Layer 15 of a small transformer language model trained on English Wikipedia (23 layers, counted from 0, width 64).
Take only the direct path to the model's output, skipping the later layers: a vector added to the residual stream pushes a token's score in proportion to its dot product with that token's output vector.

Output vectors of the tokens that the questions are about. A number n stands for (n - 500) times 0.0068.
"ual": 845 309 539 645 513 652 494 400 491 633 470 355 506 316 620 470 622 406 406 369 539 483 294 503 486 730 246 592 535 315 756 685 658 279 730 566 626 421 428 753 491 391 261 392 446 484 427 338 412 451 386 467 567 549 458 477 346 627 612 557 608 592 357 617
"rich": 530 582 581 668 545 573 580 662 544 445 475 478 473 560 527 493 709 623 604 438 486 731 524 581 506 721 399 540 476 259 507 554 497 82 811 419 393 521 346 626 596 479 474 24 412 471 443 502 459 481 284 307 438 631 505 529 320 478 637 397 775 391 365 535
"ution": 719 600 572 692 610 657 664 594 576 579 369 210 379 377 363 470 550 649 554 505 512 274 282 885 527 565 229 522 481 537 545 611 671 554 507 404 690 571 213 557 370 281 425 635 512 643 446 243 539 457 605 393 697 613 453 505 252 395 475 329 823 474 64 545
"iny": 540 481 327 678 714 522 649 531 665 466 479 263 537 556 530 582 576 595 411 408 531 483 490 432 541 453 434 756 519 238 558 769 470 338 521 596 594 594 423 743 332 373 316 294 574 481 440 477 411 497 401 507 559 477 578 497 400 541 496 354 743 417 356 488
"Career": 549 404 493 654 408 191 696 424 480 618 516 581 191 285 487 554 741 529 428 592 571 400 555 797 601 404 543 440 641 554 509 724 684 524 483 427 456 587 397 727 484 259 213 757 421 399 431 277 509 516 351 414 470 437 394 439 382 684 571 423 663 562 551 550
"iful": 632 516 420 709 650 434 364 488 474 679 393 290 593 392 503 716 611 552 397 613 646 553 548 710 552 630 449 677 630 259 530 530 508 58 618 602 564 553 532 914 567 233 223 263 415 428 382 495 439 580 305 386 773 606 516 425 296 418 504 292 561 419 325 662
"ial": 681 404 609 624 558 589 410 519 524 697 463 422 494 498 714 567 604 519 230 542 579 575 427 659 526 469 264 591 549 374 527 642 622 420 448 536 595 537 476 612 432 417 523 337 391 416 432 439 371 501 561 200 707 489 466 526 453 439 515 336 577 556 236 584
" ranking": 596 482 728 665 499 413 384 542 590 555 375 465 275 294 401 432 527 534 463 443 374 435 374 481 534 461 451 584 680 594 573 598 540 471 573 635 593 467 405 496 430 418 488 409 442 593 513 261 445 411 559 512 443 476 466 417 438 645 585 522 792 541 573 640
"Population": 715 659 545 588 536 272 573 445 589 497 350 499 417 397 447 495 693 752 194 514 296 650 623 565 585 353 573 805 707 433 432 654 638 456 856 397 287 553 575 564 551 406 605 468 389 463 398 284 677 209 417 386 496 379 522 463 456 607 669 334 399 441 308 497
"ze": 568 465 456 612 525 479 640 505 689 574 577 464 348 337 506 558 564 596 566 509 500 659 496 577 500 546 364 540 450 466 535 509 446 327 602 432 512 403 445 615 653 472 336 369 387 576 487 463 546 377 407 607 583 519 327 629 443 317 540 445 755 326 493 477
" doubles": 596 373 574 596 326 516 384 444 439 608 387 513 383 208 472 502 585 570 543 531 561 536 461 529 545 322 303 626 743 418 490 785 474 375 751 538 628 437 403 629 442 321 279 459 534 659 501 331 449 419 499 583 523 509 538 478 287 564 787 578 720 532 439 466
"uit": 531 476 657 665 445 780 489 585 679 596 489 378 409 382 516 501 641 385 490 333 446 160 411 557 538 568 360 637 532 599 568 759 626 320 671 506 566 440 407 643 427 546 480 466 449 478 492 489 512 307 552 367 592 565 423 472 262 503 536 340 686 516 279 518
" Studios": 522 528 709 577 486 411 592 463 621 477 416 469 466 296 393 542 589 592 452 416 545 536 596 626 511 244 612 596 696 258 421 496 435 415 666 322 548 669 98 547 462 397 323 581 603 615 434 362 446 631 421 396 629 677 449 435 426 557 684 300 753 510 484 570
" recognition": 650 391 539 666 590 555 553 510 513 531 325 530 459 355 503 506 694 503 356 601 466 545 423 602 532 576 525 569 471 519 486 606 485 625 590 430 523 454 343 448 459 551 384 500 412 571 510 234 491 401 481 416 417 516 458 411 530 612 508 466 783 503 332 508

Output weights of attention head 1. The head adds the sum of these rows, row i times number i of z. A number n stands for (n - 500) times 0.00098.
o0: 167 561 477 413 377 548 436 449 424 591 369 465 525 586 547 583 504 429 680 579 653 476 434 354 643 669 402 463 432 335 613 734 512 324 634 560 478 677 397 616 366 556 529 494 513 596 473 591 377 516 289 342 556 527 643 568 502 371 448 684 487 650 487 326
o1: 591 609 564 480 364 466 468 726 439 479 545 582 435 582 426 396 501 291 433 503 453 351 433 689 564 559 524 731 482 398 555 511 571 636 365 518 473 434 685 506 551 541 429 697 268 552 575 379 474 391 419 488 449 515 323 701 506 618 475 153 467 645 576 470
o2: 491 374 612 496 566 457 488 423 444 621 445 313 442 458 381 368 479 469 721 580 489 604 644 516 558 507 708 302 484 526 372 721 638 590 527 558 373 626 535 500 595 594 462 631 276 503 413 544 549 554 531 346 495 541 462 413 318 523 539 399 429 337 517 535
o3: 436 384 509 421 643 706 389 393 538 476 305 419 455 531 411 447 569 519 611 695 287 314 687 485 521 143 589 622 619 502 396 424 392 518 596 469 556 329 531 510 433 475 340 540 561 342 711 505 558 682 467 448 674 585 488 575 443 621 591 538 558 518 472 509
o4: 564 587 538 569 464 614 301 445 681 370 345 585 617 549 696 530 618 480 537 539 403 435 645 553 665 551 446 472 322 457 458 464 476 362 573 666 504 335 596 531 702 471 577 430 365 752 504 466 471 292 450 405 488 351 491 461 420 336 619 614 567 202 503 605
o5: 549 535 494 534 496 461 221 696 544 527 592 456 595 449 431 491 440 623 653 497 505 480 520 488 453 548 519 556 406 511 861 350 480 423 486 555 505 788 519 501 421 261 349 521 369 466 353 402 541 474 548 552 565 447 305 412 618 604 572 494 593 372 467 523
o6: 373 466 482 561 390 571 514 522 583 495 462 298 653 420 336 592 557 430 364 547 556 549 363 716 574 534 592 393 435 363 476 303 503 449 520 499 404 571 611 661 393 561 353 427 529 736 541 608 568 727 425 592 485 527 468 559 407 533 628 502 273 309 639 508
o7: 633 447 452 482 477 702 522 568 394 373 491 545 456 673 472 459 393 685 508 525 564 457 551 747 525 438 459 554 408 340 523 451 513 453 478 262 366 560 228 382 600 504 379 829 307 512 638 444 461 545 534 421 495 464 558 371 551 619 545 512 618 539 354 683
o8: 588 548 599 553 550 352 471 445 425 396 516 503 456 323 384 416 511 631 431 666 485 358 365 627 548 515 705 515 399 340 473 382 669 569 609 587 553 572 380 425 713 374 379 492 730 531 509 509 326 442 565 357 396 313 358 467 635 426 456 743 510 721 633 647
o9: 531 546 548 533 391 633 337 525 391 425 407 493 358 497 334 593 664 585 491 489 590 575 453 504 452 500 608 510 481 800 638 606 477 610 328 537 426 342 479 503 535 520 607 385 427 595 382 511 409 456 412 590 559 635 271 463 487 542 482 495 485 628 344 619
o10: 557 543 522 486 436 577 341 573 460 456 470 625 564 451 335 414 497 566 498 333 522 702 518 390 208 501 429 539 545 537 470 360 394 668 666 540 514 640 536 509 406 331 371 520 503 529 518 587 534 401 565 514 433 406 559 615 634 384 437 620 485 609 594 507
o11: 678 615 293 632 425 558 598 549 155 558 581 577 484 437 348 372 540 438 563 676 420 372 485 312 620 549 429 557 341 524 536 526 598 511 484 409 570 340 499 648 445 411 501 708 607 373 535 588 485 364 427 672 442 618 499 497 464 518 539 624 463 519 355 503
o12: 623 369 440 329 406 447 484 414 323 467 432 561 541 395 522 628 592 653 600 365 558 516 453 636 639 588 639 459 482 483 579 489 446 563 427 429 569 605 658 237 525 574 650 518 472 257 481 560 571 478 404 553 441 412 398 781 286 443 585 523 430 476 583 586
o13: 552 355 556 483 625 550 511 591 364 636 478 357 495 624 543 624 343 405 485 474 521 614 640 440 568 520 485 563 559 638 570 621 435 395 624 437 471 373 558 360 670 545 300 571 509 531 327 305 362 463 653 419 475 609 525 429 525 387 322 532 513 594 414 548
o14: 576 531 624 582 630 530 553 542 373 465 457 256 565 400 678 462 425 297 526 461 673 621 613 360 549 446 643 371 248 468 516 494 453 591 475 532 655 361 417 280 354 613 482 504 573 653 495 653 675 485 453 497 416 541 450 387 380 541 538 478 407 587 501 610
o15: 359 307 567 575 342 561 494 326 525 519 574 370 569 622 556 571 495 457 455 514 439 394 348 369 633 705 521 453 552 439 535 384 500 574 351 363 490 370 791 521 457 442 488 642 345 436 416 333 646 474 463 477 572 674 425 361 725 541 676 775 571 565 400 679
o16: 592 25 481 511 608 584 566 413 575 588 634 525 469 573 315 584 486 415 546 660 606 492 632 575 423 646 416 573 433 345 440 504 306 430 479 536 666 559 470 534 585 712 687 373 432 477 414 486 528 338 275 521 536 380 483 391 682 580 465 442 626 438 462 406
o17: 552 448 482 547 723 576 363 284 575 599 575 639 447 617 573 574 303 530 488 555 447 601 579 533 431 596 306 484 467 429 423 461 620 590 525 497 329 312 653 679 382 506 383 393 418 544 455 744 443 477 517 556 591 455 324 528 492 415 526 514 476 534 366 454
o18: 554 653 528 312 506 557 440 358 553 478 280 393 551 573 461 637 476 430 374 639 453 428 454 622 418 519 434 617 338 453 585 554 650 540 374 469 431 580 637 528 521 497 598 567 480 501 545 441 516 625 309 368 221 554 541 485 683 522 418 480 612 507 560 586
o19: 592 489 448 621 588 442 755 464 363 500 310 461 489 585 450 235 455 594 459 696 541 650 406 596 500 523 561 404 472 624 613 610 487 561 565 570 450 618 702 384 458 359 560 423 443 622 353 503 421 429 439 490 725 332 630 362 430 672 506 261 420 459 451 490
o20: 379 618 528 576 266 495 518 384 531 446 578 409 280 492 495 551 508 537 397 614 581 347 657 668 410 320 453 425 672 501 503 707 523 458 546 702 569 701 645 351 471 488 376 483 507 548 561 451 497 386 615 472 444 536 304 409 496 520 395 700 606 618 535 321
o21: 565 676 503 589 500 547 494 605 519 458 588 484 736 584 476 560 386 505 431 495 446 499 673 467 431 403 532 473 376 401 492 462 428 552 528 407 710 383 608 403 452 620 558 466 142 557 323 302 503 583 484 471 492 514 518 663 462 523 573 550 464 723 305 387
o22: 433 678 501 728 463 472 549 528 362 695 379 270 537 350 515 561 350 617 565 562 448 610 392 539 401 497 589 586 598 508 466 580 503 503 540 510 491 329 511 599 404 787 631 467 299 404 588 215 632 440 619 430 685 329 357 523 426 258 436 589 676 626 390 500
o23: 503 213 509 562 423 522 491 549 388 316 524 510 485 399 653 556 354 321 439 635 335 709 444 479 452 465 289 612 626 423 661 516 527 370 617 587 617 673 574 518 535 446 695 465 312 593 459 699 464 551 638 631 407 442 634 233 471 372 701 479 449 431 530 440
o24: 505 492 544 452 664 446 493 431 371 650 552 444 414 478 580 425 679 406 281 542 455 502 683 594 524 518 363 554 587 451 753 472 568 645 482 587 677 514 325 438 292 489 479 508 353 580 333 253 433 605 449 450 522 464 422 529 607 518 514 530 328 429 751 582
o25: 629 490 583 615 383 557 450 511 607 483 429 468 382 470 636 166 472 370 526 490 465 280 513 635 444 521 571 356 549 395 779 563 693 529 515 468 475 593 510 466 601 548 318 504 476 371 445 445 599 402 470 488 481 433 732 675 533 347 491 523 645 545 393 478
o26: 416 351 488 519 521 457 550 569 673 511 554 487 425 591 543 362 453 560 517 440 491 591 326 369 413 392 339 612 353 443 507 567 625 529 600 662 590 463 643 457 475 622 446 573 708 406 378 425 592 453 599 613 427 331 514 752 534 516 477 603 413 231 267 675
o27: 597 356 511 704 552 353 605 571 356 525 487 516 551 448 380 576 458 502 515 486 500 367 395 362 501 301 359 362 791 521 350 783 355 683 343 547 450 516 444 531 435 584 445 567 527 569 474 508 395 601 418 672 390 574 511 447 480 525 520 569 628 559 421 632
o28: 509 591 453 397 584 408 809 541 519 267 426 544 534 601 384 427 605 444 416 483 658 664 531 392 521 515 495 565 648 294 467 447 586 614 525 402 511 688 657 368 482 742 488 438 584 442 480 505 318 553 291 486 620 449 326 404 568 434 563 450 466 517 313 537
o29: 511 477 479 486 382 347 421 344 457 505 557 640 574 553 431 547 533 263 722 439 259 561 722 699 734 264 516 549 494 508 505 489 471 523 638 444 431 477 660 383 315 402 611 475 637 614 447 463 555 531 490 547 628 655 404 414 574 429 468 349 380 593 528 431
o30: 622 570 830 432 373 461 481 524 350 429 351 458 555 601 366 599 621 574 602 519 504 377 444 536 603 738 260 355 430 402 362 510 616 549 448 426 701 603 571 475 529 496 619 437 721 336 390 543 572 539 532 569 439 484 415 410 551 336 410 415 576 488 456 492
o31: 482 513 520 623 340 619 612 510 423 497 699 486 449 759 417 634 421 551 568 588 349 361 541 447 638 331 696 526 563 540 540 378 595 539 492 456 683 412 354 458 531 374 636 416 516 540 526 573 559 359 529 236 352 440 506 699 614 421 498 459 365 434 343 423

Each question shows a token from some text and the vector z that the head gathered there. A number n stands for (n - 500) times 0.005.

"=": 478 505 357 610 535 530 369 497 351 419 590 426 368 578 397 517 633 501 555 495 447 572 476 432 364 562 529 411 494 600 428 464
Which of these tokens does it push up most? "iny"

"ko": 537 643 413 520 564 581 400 579 338 492 627 485 375 515 593 647 554 573 608 560 625 584 542 602 598 480 461 400 482 356 359 396
Which three tokens does it push up most, strongest first? "ual", "ial", " recognition"

" W": 540 604 402 480 588 492 410 519 300 444 607 482 446 498 565 573 609 602 556 563 442 665 566 545 496 462 529 427 527 457 440 424
Which of these tokens does it push up most? "ial"

"6": 500 773 541 634 375 534 455 620 452 648 550 527 566 565 639 517 412 663 623 484 533 516 431 304 614 501 503 416 612 520 383 391
Which two tokens does it push up most, strongest first? "Career", " recognition"

"5": 402 753 571 662 498 651 446 718 471 498 595 570 430 586 602 524 529 653 580 483 497 590 454 479 525 563 504 362 422 425 380 479
Which three tokens does it push up most, strongest first? "ution", " recognition", "ual"

" |": 588 491 537 707 362 551 611 535 387 505 695 364 471 408 512 317 588 606 536 506 365 360 343 314 312 485 574 447 760 474 414 364
Pushed down most: " ranking"

"|": 492 672 543 708 469 541 412 666 375 460 601 547 413 503 630 567 641 599 633 450 421 547 423 519 485 431 369 390 371 407 389 525
Pushed down most: "Population"

" National": 696 674 590 610 583 565 622 847 319 305 540 492 360 296 387 605 635 677 704 288 441 614 553 495 346 529 560 401 609 529 473 492
Which of these tokens does it push up most? "rich"

" Marg": 461 511 459 618 447 494 429 544 505 465 702 418 462 522 644 458 693 581 537 340 564 547 545 517 542 433 447 467 501 437 430 380
Which of these tokens does it push up most? " Studios"

".": 480 768 430 513 463 412 377 643 449 591 670 522 626 607 608 528 653 586 433 496 423 744 487 430 520 544 389 399 700 514 326 471
Which three tokens does it push up most, strongest first? " recognition", "Population", "ial"

" A": 552 607 512 720 472 564 457 576 404 466 563 522 431 481 673 593 666 504 600 443 494 672 529 543 523 449 402 504 459 478 477 442
Which of these tokens does it push up most? " recognition"

"\n": 450 589 468 652 485 580 300 489 361 576 620 415 491 518 505 529 698 507 608 546 535 570 508 529 505 509 409 405 470 376 493 581
Which three tokens does it push up most, strongest first? "ial", " recognition", "uit"

"P": 625 572 514 585 534 510 556 478 428 480 590 401 458 504 607 557 737 628 584 460 487 654 603 572 513 360 387 408 399 496 466 378
Pushed down most: "Career"

"13": 549 615 607 612 423 570 479 687 522 521 555 493 502 591 590 460 644 593 507 507 570 527 456 365 482 526 418 336 601 468 391 460
Which of these tokens does it push up most? " Studios"

"C": 581 645 561 660 526 530 536 495 372 531 581 469 399 484 556 511 633 623 567 457 441 636 619 447 455 459 423 437 378 444 470 443
Which two tokens does it push up most, strongest first? "iful", "uit"

"ges": 540 602 534 522 520 602 388 538 369 514 628 545 423 538 631 580 636 599 567 533 596 566 537 619 539 514 506 461 414 325 336 347
Pushed down most: " Studios"

"7": 394 702 640 645 501 662 501 769 522 486 587 512 487 544 666 508 527 659 611 399 508 586 366 467 538 510 486 312 515 403 402 471
Pushed down most: " doubles"

" %": 651 631 573 646 300 612 636 560 358 411 688 447 383 450 611 260 636 619 520 485 424 441 415 256 352 493 525 466 689 485 438 330
Pushed down most: " ranking"

",": 420 636 532 581 420 485 404 727 533 574 632 592 520 493 662 423 572 644 596 433 452 562 445 399 503 544 415 410 539 383 437 533
Pushed down most: " doubles"

" 1": 430 744 517 578 485 524 377 614 383 560 558 548 566 540 648 502 579 558 629 575 423 640 456 494 617 427 398 445 486 454 402 552
Which of these tokens does it push up most? " recognition"

" Nag": 516 627 481 629 488 572 423 582 351 506 668 455 454 498 570 551 675 583 618 487 575 642 527 589 519 505 405 427 458 382 413 460
Which of these tokens does it push up most? "ial"

" World": 591 600 491 485 750 486 462 595 319 383 471 543 453 417 505 634 674 655 654 479 462 614 578 681 413 521 539 363 515 506 537 550
Which of these tokens does it push up most? "rich"

"i": 537 558 508 635 485 621 513 636 368 450 617 428 427 443 541 542 700 572 626 458 593 618 511 647 486 512 416 420 440 396 387 485
Which of these tokens does it push up most? "iful"

" (": 375 528 371 591 437 570 317 563 343 474 614 412 504 630 582 601 601 467 526 625 558 628 464 493 556 501 437 482 187 531 480 418
Which two tokens does it push up most, strongest first? " ranking", " recognition"

"(": 454 575 347 573 435 565 382 487 429 541 619 364 567 707 675 588 607 469 496 567 625 652 451 426 625 516 418 461 205 595 428 370
Which two tokens does it push up most, strongest first? " ranking", " recognition"

" Indian": 589 689 568 705 535 521 510 737 305 433 553 524 344 397 487 565 592 652 657 391 519 641 522 431 370 530 486 470 468 447 461 526
Which two tokens does it push up most, strongest first? "uit", "ution"

" ±": 532 610 481 670 318 602 570 531 306 643 620 405 442 393 612 347 574 658 478 457 500 389 278 287 350 458 626 557 774 455 430 358
Which two tokens does it push up most, strongest first? "iny", " Studios"

" 11": 466 742 529 661 524 579 440 676 351 494 635 454 519 531 623 585 531 541 571 528 550 723 538 585 568 542 398 312 442 493 297 539
Pushed down most: "iny"

"27": 441 663 566 634 440 575 452 655 448 552 649 484 513 498 627 484 594 654 551 452 520 601 461 459 512 478 421 372 536 407 400 469
Pushed down most: " doubles"

" 2": 520 621 485 458 569 581 387 463 380 550 514 542 550 621 578 619 649 574 628 586 435 655 570 527 635 423 430 335 455 439 483 506
Which two tokens does it push up most, strongest first? "ial", "ual"

" 69": 511 696 495 574 380 595 402 557 300 553 611 526 439 494 540 570 555 645 554 553 523 556 595 384 529 504 466 403 462 401 447 457
Which of these tokens does it push up most? "ution"

"ua": 435 710 494 562 493 613 441 567 345 548 641 417 505 478 589 666 527 505 544 501 623 569 485 617 564 475 460 520 412 417 326 312
Which of these tokens does it push up most? " ranking"

" E": 490 603 466 607 556 578 443 485 298 432 637 467 449 540 535 536 679 550 595 478 568 645 515 646 538 523 453 420 426 432 415 472
Pushed down most: "Career"

" +": 492 626 469 614 537 540 439 609 337 511 629 495 466 511 641 539 596 530 610 516 533 567 461 518 557 498 427 396 485 372 302 451
Which two tokens does it push up most, strongest first? " recognition", "ual"

"dr": 405 733 516 523 504 555 415 521 389 499 626 375 536 523 572 621 504 497 553 514 600 550 509 637 557 488 370 477 400 439 374 270
Which of these tokens does it push up most? " ranking"

"els": 437 596 439 591 505 530 423 565 373 428 623 515 432 532 603 593 600 542 559 479 600 605 491 624 585 523 482 432 419 436 333 484
Which of these tokens does it push up most? "ual"

" 3": 412 769 551 592 455 556 447 661 365 538 620 499 537 558 651 537 528 519 631 567 446 661 464 515 606 478 432 368 481 432 362 510
Pushed down most: " doubles"

"/": 519 734 419 628 526 540 461 627 425 506 594 539 412 621 598 671 677 614 639 516 525 683 502 547 592 364 380 491 395 490 393 431
Which of these tokens does it push up most? " recognition"

"-": 318 742 483 713 287 618 312 481 337 622 509 584 388 280 350 444 436 630 476 528 427 381 319 323 399 275 323 620 377 409 502 812
Pushed down most: "ual"

" of": 451 654 446 568 560 474 429 546 350 421 645 502 483 567 581 479 678 608 417 428 475 669 466 513 483 559 516 453 528 424 384 485
Which of these tokens does it push up most? "ze"